Layer 7 of a small transformer language model trained on English Wikipedia (21 layers, counted from 0, width 96). Numbers have three digits each and are written without spaces.
A neuron adds its activation times its output weights to the MLP's output. To switch it off is to set its activation to zero at one token and run the rest of the model.

Output weights of the MLP neurons that the questions are about. A number n stands for (n - 500) times 0.00065.
n4: 456541424322498644583491495531414493367509596506551556334581580450619536431773692503395666333684408121381459423792285411530473482657468419551687583533575427649598495650625608501348533577618514424459373384390198720388490305626689440556448459283479496563458549589525624396505412352540413436
n14: 592470509556523554435402483444398617557503439372641583201687358830383415701322543355259728190169600553456491411611305506577298310471532545494594344411701554466488444383608493428542336430443350481493681488614341530507576483614536674518545442732519606631610687519526601604570573350523472536
n47: 520466697344683344470534589358272380400293308576486522583135511572471763261609340687535565721783327673534457806397601653434657515463449579540349522556628563741480604562525520475512506417501599223599533652405395432448434605432255666574519478497478488367252437473407350374703403409771468602
n75: 414472365549382587398419431548413511581560404543503430628473688284641383408399535407434906480649355371311578276476421629298423717612610447620537329584654350600570652370567483356454584491713555297607525519530849415351620575330271590463318535418508525408409445083749691726559671771548544445
n80: 258444479468459324479503395436528283384699456502564727576509327443561541460363586649594307446654476699542454635464792576544548322375630413286347563504564641644658505497556422752684616466587603609613207429755830346475521518398400649372128678506478515424409449318517289278234475582561611558
n83: 288437322429414730552365334557526771716524123248668495529471397532325672522356570490549607760225786377621516524580474313316287453542363285251478462338332326361269350571421417462433425612471478517456438546573591654496713622434740501302683724975326802752711458751544733532515714387437391405
n109: 601554448361559715546612746434439552488421586506460447824451745500312182867413278557576601489492564427599608529286265710257638560507551617699309624627479420453552416452394465436202457630403702463560528488702701336552284541307396243698528681567469440443460517234470597208631623549193771607
n120: 408691652193496586316735453422376441454530589491503239273622452567571407606509417548553456380636753701478452277601574414759508802491596369287505578689411557539339618410559502316458434504842581523574319504730417657361377530490461539482547304581510608586601331407418433347329326673488374496
n130: 383497589277154409378221598593293690460474583301453561583334782698764589245472473407728282568501713743514543317566702415464384403729714694725735533544820358389511473507661617346570556509359467462388497472712589245360228348583207715560453721396420245500447641575251693375544386303748227771
n142: 393509599540451696502552367668457371387252549376661602687377597560417543582665283565359303464761376461341387368581239774469637690621535323377411426510557631588451518560842292460533564425498697556376477407574436522392538293380606504296574489525509671433820756386359732502459567346671200528
n150: 409489591606417572438544686467449531542851586493507684728483471389657662570446604590592181630469397565580584357525505627422444376369497472492474403247349751573562512534374593420570481558384369244368567205546455315644410503562465694484365482876558413268387532603374494339405538611453537446
n156: 403294532634740497708388536466418497472449369598495571596331579530661550409426483587377515464499567474439482412384636645152637604610641742238347255393415583525573559533444521458345673477627339514484491325495498487464533432505466459490513395559343622588664387584318624672554532285505587627
n167: 526619635591576473602612584623507388574798681482426487673554497273664579442492663614694181476304291747431654616413352552472561368525383386623440623665435444487472617470362549520582612348379409387535565454490488447708369582469661473473384609391516501436529354524447288288451316449442665287
n175: 486774592841596643521554497290358614587846654446581395348706406662347602778394460429741426760350438599492440505750559449525298357292495298468352316506405467328543385498186525468422749583393460427206486405534858090567854568503927455735488726737321414314683329499257503694495359583454436292
n183: 549575439552573448547372468474702489628334783508519465606627239472242271329667569724513329661402514670475457691328469534575495482366681561545467487585383509431439543529488502426740554452506587714704452554658615522337395473349450497491678403539364366402445419379399462471300413673536596486
n189: 471506423414658435400556614349745538687493500341648395566543522545645636645642476545426386687464645598583477526511445587476498368570592603603364488225661624500456514396459515496547612313715561384416480229782274361643277485388385531340371303268377578609411507682680434423455422486726446366

Each question names a token from some text and the token that comes next. It shows the activations a of the neurons there, in the order above. A number n stands for (n - 500) times 0.0035.

Then comes g, the gradient of the next token's log-probability with respect to the MLP's output, scaled to length 1. A neuron's effect is roughly proportional to its activation times (output weights . g). A number n stands for (n - 500) times 0.00083.

"gin", then ","
a: 497482499452472499500464500490468492497491672487
g: 460733672734353577492581359618338597511551500563512578653478247401511452368387318611466574430610489527619408481565621525638453633571713299317364637507377669448471354422446342500661440581762310747321392495310588399418354607654528504439379396665585486588425320319572556435422311741444658557
Which neuron, switched off, raises the next token's probability most? n120

" sports", then " cars"
a: 500455500489461471468475500464453492493452454497
g: 684654263393416424570507561424691582573704587603459353481618464574509572354317486598553393488442223461817536597515514604310475422591546478438687405377520369560377580537445455210703474515627447551484594320400401661626505640759547289608489633462532313309393409636511552395608256459301688562
Which neuron, switched off, lowers the next token's probability most? n142

")", then "="
a: 496459492500494497499514497483488496632490452452
g: 557542642580624452514568649378710390601409454425460377628406569555418331552384541599519487423320473740591122387412417514349755414347441388616565517818611515614378756410573441416515473393419524562522824485632277451555538565531727465432598398490244455353328674387570440430672515442574441453
Which neuron, switched off, lowers the next token's probability most? n167

" is", then " political"
a: 500456496499499458499485494683453702478490469550
g: 291479550557584367501619691400418616661526594393728525742394442677540596454642444733591537418394349481223311505420297399486619584512518511643507480595404428760200759425535569495646658408444399666337576408329391546278548398395712718355423477513598470506397489524492336533495469560343411631
Which neuron, switched off, lowers the next token's probability most? n142

" Naval", then " Air"
a: 485451471494451487494482499499490469483576452495
g: 734566602372531459349507287790335433453322406425544633357623517427414612521466532485564459765461397658536536446631505759311248568417638462568383456362416524361433378637554425540350485550740482561372650386406471557317742409444651571389697589553616602428526328590260549502495453728537639274
Which neuron, switched off, lowers the next token's probability most? n175

"i", then " sports"
a: 498466497494460498492500494458453498575500464534
g: 591440621435485535580660471478540740523379543475515484773486414463668637312517555630527431576648377374459584401785570520384377311301416334576578663615464539589334526474407702396540356662711602480557730456429391569495685381601710223544509365467349360466412304569662389209331372473529538388
Which neuron, switched off, lowers the next token's probability most? n167

" construction", then " of"
a: 500462499492492499500499500451491481493494455495
g: 549574666555503495406417726426886576470410388487638330515603690473490195796622558388460383557547532443357432613425273675466522551554425380409625467290587426507244465534508672536336540195235624675526442540556481541446526426540539326427543484357444559581780606471559434560503681465560347447
Which neuron, switched off, raises the next token's probability most? n142

" is", then " located"
a: 500462492500499487498467497489451628485487459483
g: 650329454565714344311410448578479378267389444445461579350557429459563604417482348635585520328698482232444544453446522381610676680782657550494399627467444812571608301357346462736485401623589478593373377670397423560619477439692325620483407441573343460486478527572670497718266568425504483653
Which neuron, switched off, lowers the next token's probability most? n156

" 1966", then "."
a: 500470500500567474496493477487867496780492473470
g: 512503465673564451321300716661507199547557659502610356663454527482332592291546417573504598523586272417487485425406563627353455525621550605405442278582396792422405453640445486309335450609483649147576617490564542553554430639300475495698478549422568417385648259690496488607569491670362544710
Which neuron, switched off, lowers the next token's probability most? n150

" ag", then "g"
a: 500473496879454452488499455451464460497492451452
g: 409544773478606604517310483358552488636650582545514616642538513279382695429491587528510322569743412393284432430519395439571264484581478538478413579519616436714251534610465662245314666351344515686419264403489632363570850459551459611468397538638413681588512358429337620525358542469500605436
Which neuron, switched off, lowers the next token's probability most? n75

" 6", then "'"
a: 455455469498500468461498475493472495470474482460
g: 364520572559485470490582667369570512608456448567669429446669617369372333558305537397421472388402669845618299458534562476537604618417599499301491522582419562730557467446606529460386318324378384657345486578548401506517567502457766434264686540335488231350536928535438656561438505391362627546
Which neuron, switched off, lowers the next token's probability most? n47

" many", then " people"
a: 499488459490561454481497469555451452495479479480
g: 401432227439360388615537554566608626545444555301528576599490366461591897390542385569362301646367788604471548431459375520474435411583587580351573371453307572572570329493522610289650422693352416508504223510476560540452584574542723470708705521585610427588447337376563463636336380609388741435
Which neuron, switched off, raises the next token's probability most? n83

" Taylor", then " II"
a: 475899465500488500473498500495452486524477452457
g: 462414575324444382586443528441556658438452628483482338190737742483395369513349562425363414687504564385612365565584445500511465512390356245538665534515584472667454765595413659403525433329284531706393523538408515337457805364577522318389725387402566476530455694413788625691513599495491543526
Which neuron, switched off, lowers the next token's probability most? n14

" compl", then "aint"
a: 499468489790500499500451500500500454500458483494
g: 502395425601585731522524344627561292396252524514555528298379526348485411497508483496580511631258711601576544405560458555435528597567508579395593346297553376546711395482596619613478280537655420389437215504641312659382560601375306363564440352549729295562642435664425496741651588690724420482
Which neuron, switched off, lowers the next token's probability most? n75

" I", then "z"
a: 466474477496468495579499461689470482453499496452
g: 573718539501405681521497641264674591446706556532471296568286512541606485601456597460494613466582259541468499564443331509538467468518417590701568592689413327544500715501591376451356584240611585086542624363659428275560649597440634597718516445349421404247438471592486440578487256379513529440
Which neuron, switched off, lowers the next token's probability most? n109

"'", then "9"
a: 472710485454500490498499498494492453495498487474
g: 645449257672436449496509377654644520539444630489389387264448460632649566559703660412541490725593510773560465598367507563462548512439368919531515461417595343462666578550572311388469469387475493220776532450470335488509236424400319300461692412471478615479434688453553517472358554481621519323
Which neuron, switched off, raises the next token's probability most? n189

",", then " GA"
a: 483454470499489452483454552473453452465475458456
g: 493478513440528469470446542508622303327411848556496365549567396523492347505376459378281815446576498428306474495579683691441466496400375507456412538608479692609665467540232749446527544574685597460472340592593518409504708496862600592584321352491354431717508519344610493443344322440498292609
Which neuron, switched off, lowers the next token's probability most? n83

" Soph", then "omo"
a: 474700452538452500500451500500496490496472455474
g: 463524497581404543228452466577606336740283513569453406516509568509508448602665694311764645543513671377519590596455559520450391481400417444569591649498514503642399429411251516579550751246434696477511479229602542406475640530274511368163463507384643687478638671389616612364493639532273437430
Which neuron, switched off, lowers the next token's probability most? n47

" units", then " 1"
a: 500455497481492499500496498589475493453500452455
g: 657333492259192520340444657258544728401682458536367540415558561490410464567605730557551484534434670497662331571581584575255379420455350532510511498316792281470396456579552500522484627546499653554496560593376678581441394525623656159470463458552727293315551641563550517563624579380478440378
Which neuron, switched off, raises the next token's probability most? n142

" heat", then "ers"
a: 500461500494500499500500500461481496492500455458
g: 377323454513625478694333434335376608606635508428409369595472454437473517517483553508467515249528525533511430338532687450608551463342648527507588607364582472593452487436407697389635424499280854435622636476619444510741615766483606404572458616489375205506402204560484400411727489327313746665
Which neuron, switched off, lowers the next token's probability most? n142

" on", then " 3"
a: 497455495482498863481500495462452496461483467470
g: 518453421339393597384465440515362608161602594403346600357416431344623722523547490498433554536610671396532586529539742426535213655575642531611252362401453545489551082409359430582401437650591694522539573730470573655515410529582458510606406158567537498509688619439505491667511452621614429464
Which neuron, switched off, lowers the next token's probability most? n83

" It", then " special"
a: 500492465496487492459468477773452454452452452484
g: 659313555270682350440471510386442669349257593659576538767437451514499634503526486808475503600493558420251540555456398978446548431567407312481586455548465479523462517476508536486584566526636404359350679484458415687499393476533540644598510488439617499556343410282504576145362630634473535362
Which neuron, switched off, lowers the next token's probability most? n142

" to", then " event"
a: 452463459494488683485474471496475465484491454451
g: 669470610581687560615599776472507359535354552793350494523700523416434405579604523575485675359447412659429518443621563386550535494453323523383481456762317491588544544373398528404541460436636335411486454349375148541567616700372612662372370699529344597261415368654536355262531455510648631355
Which neuron, switched off, raises the next token's probability most? n83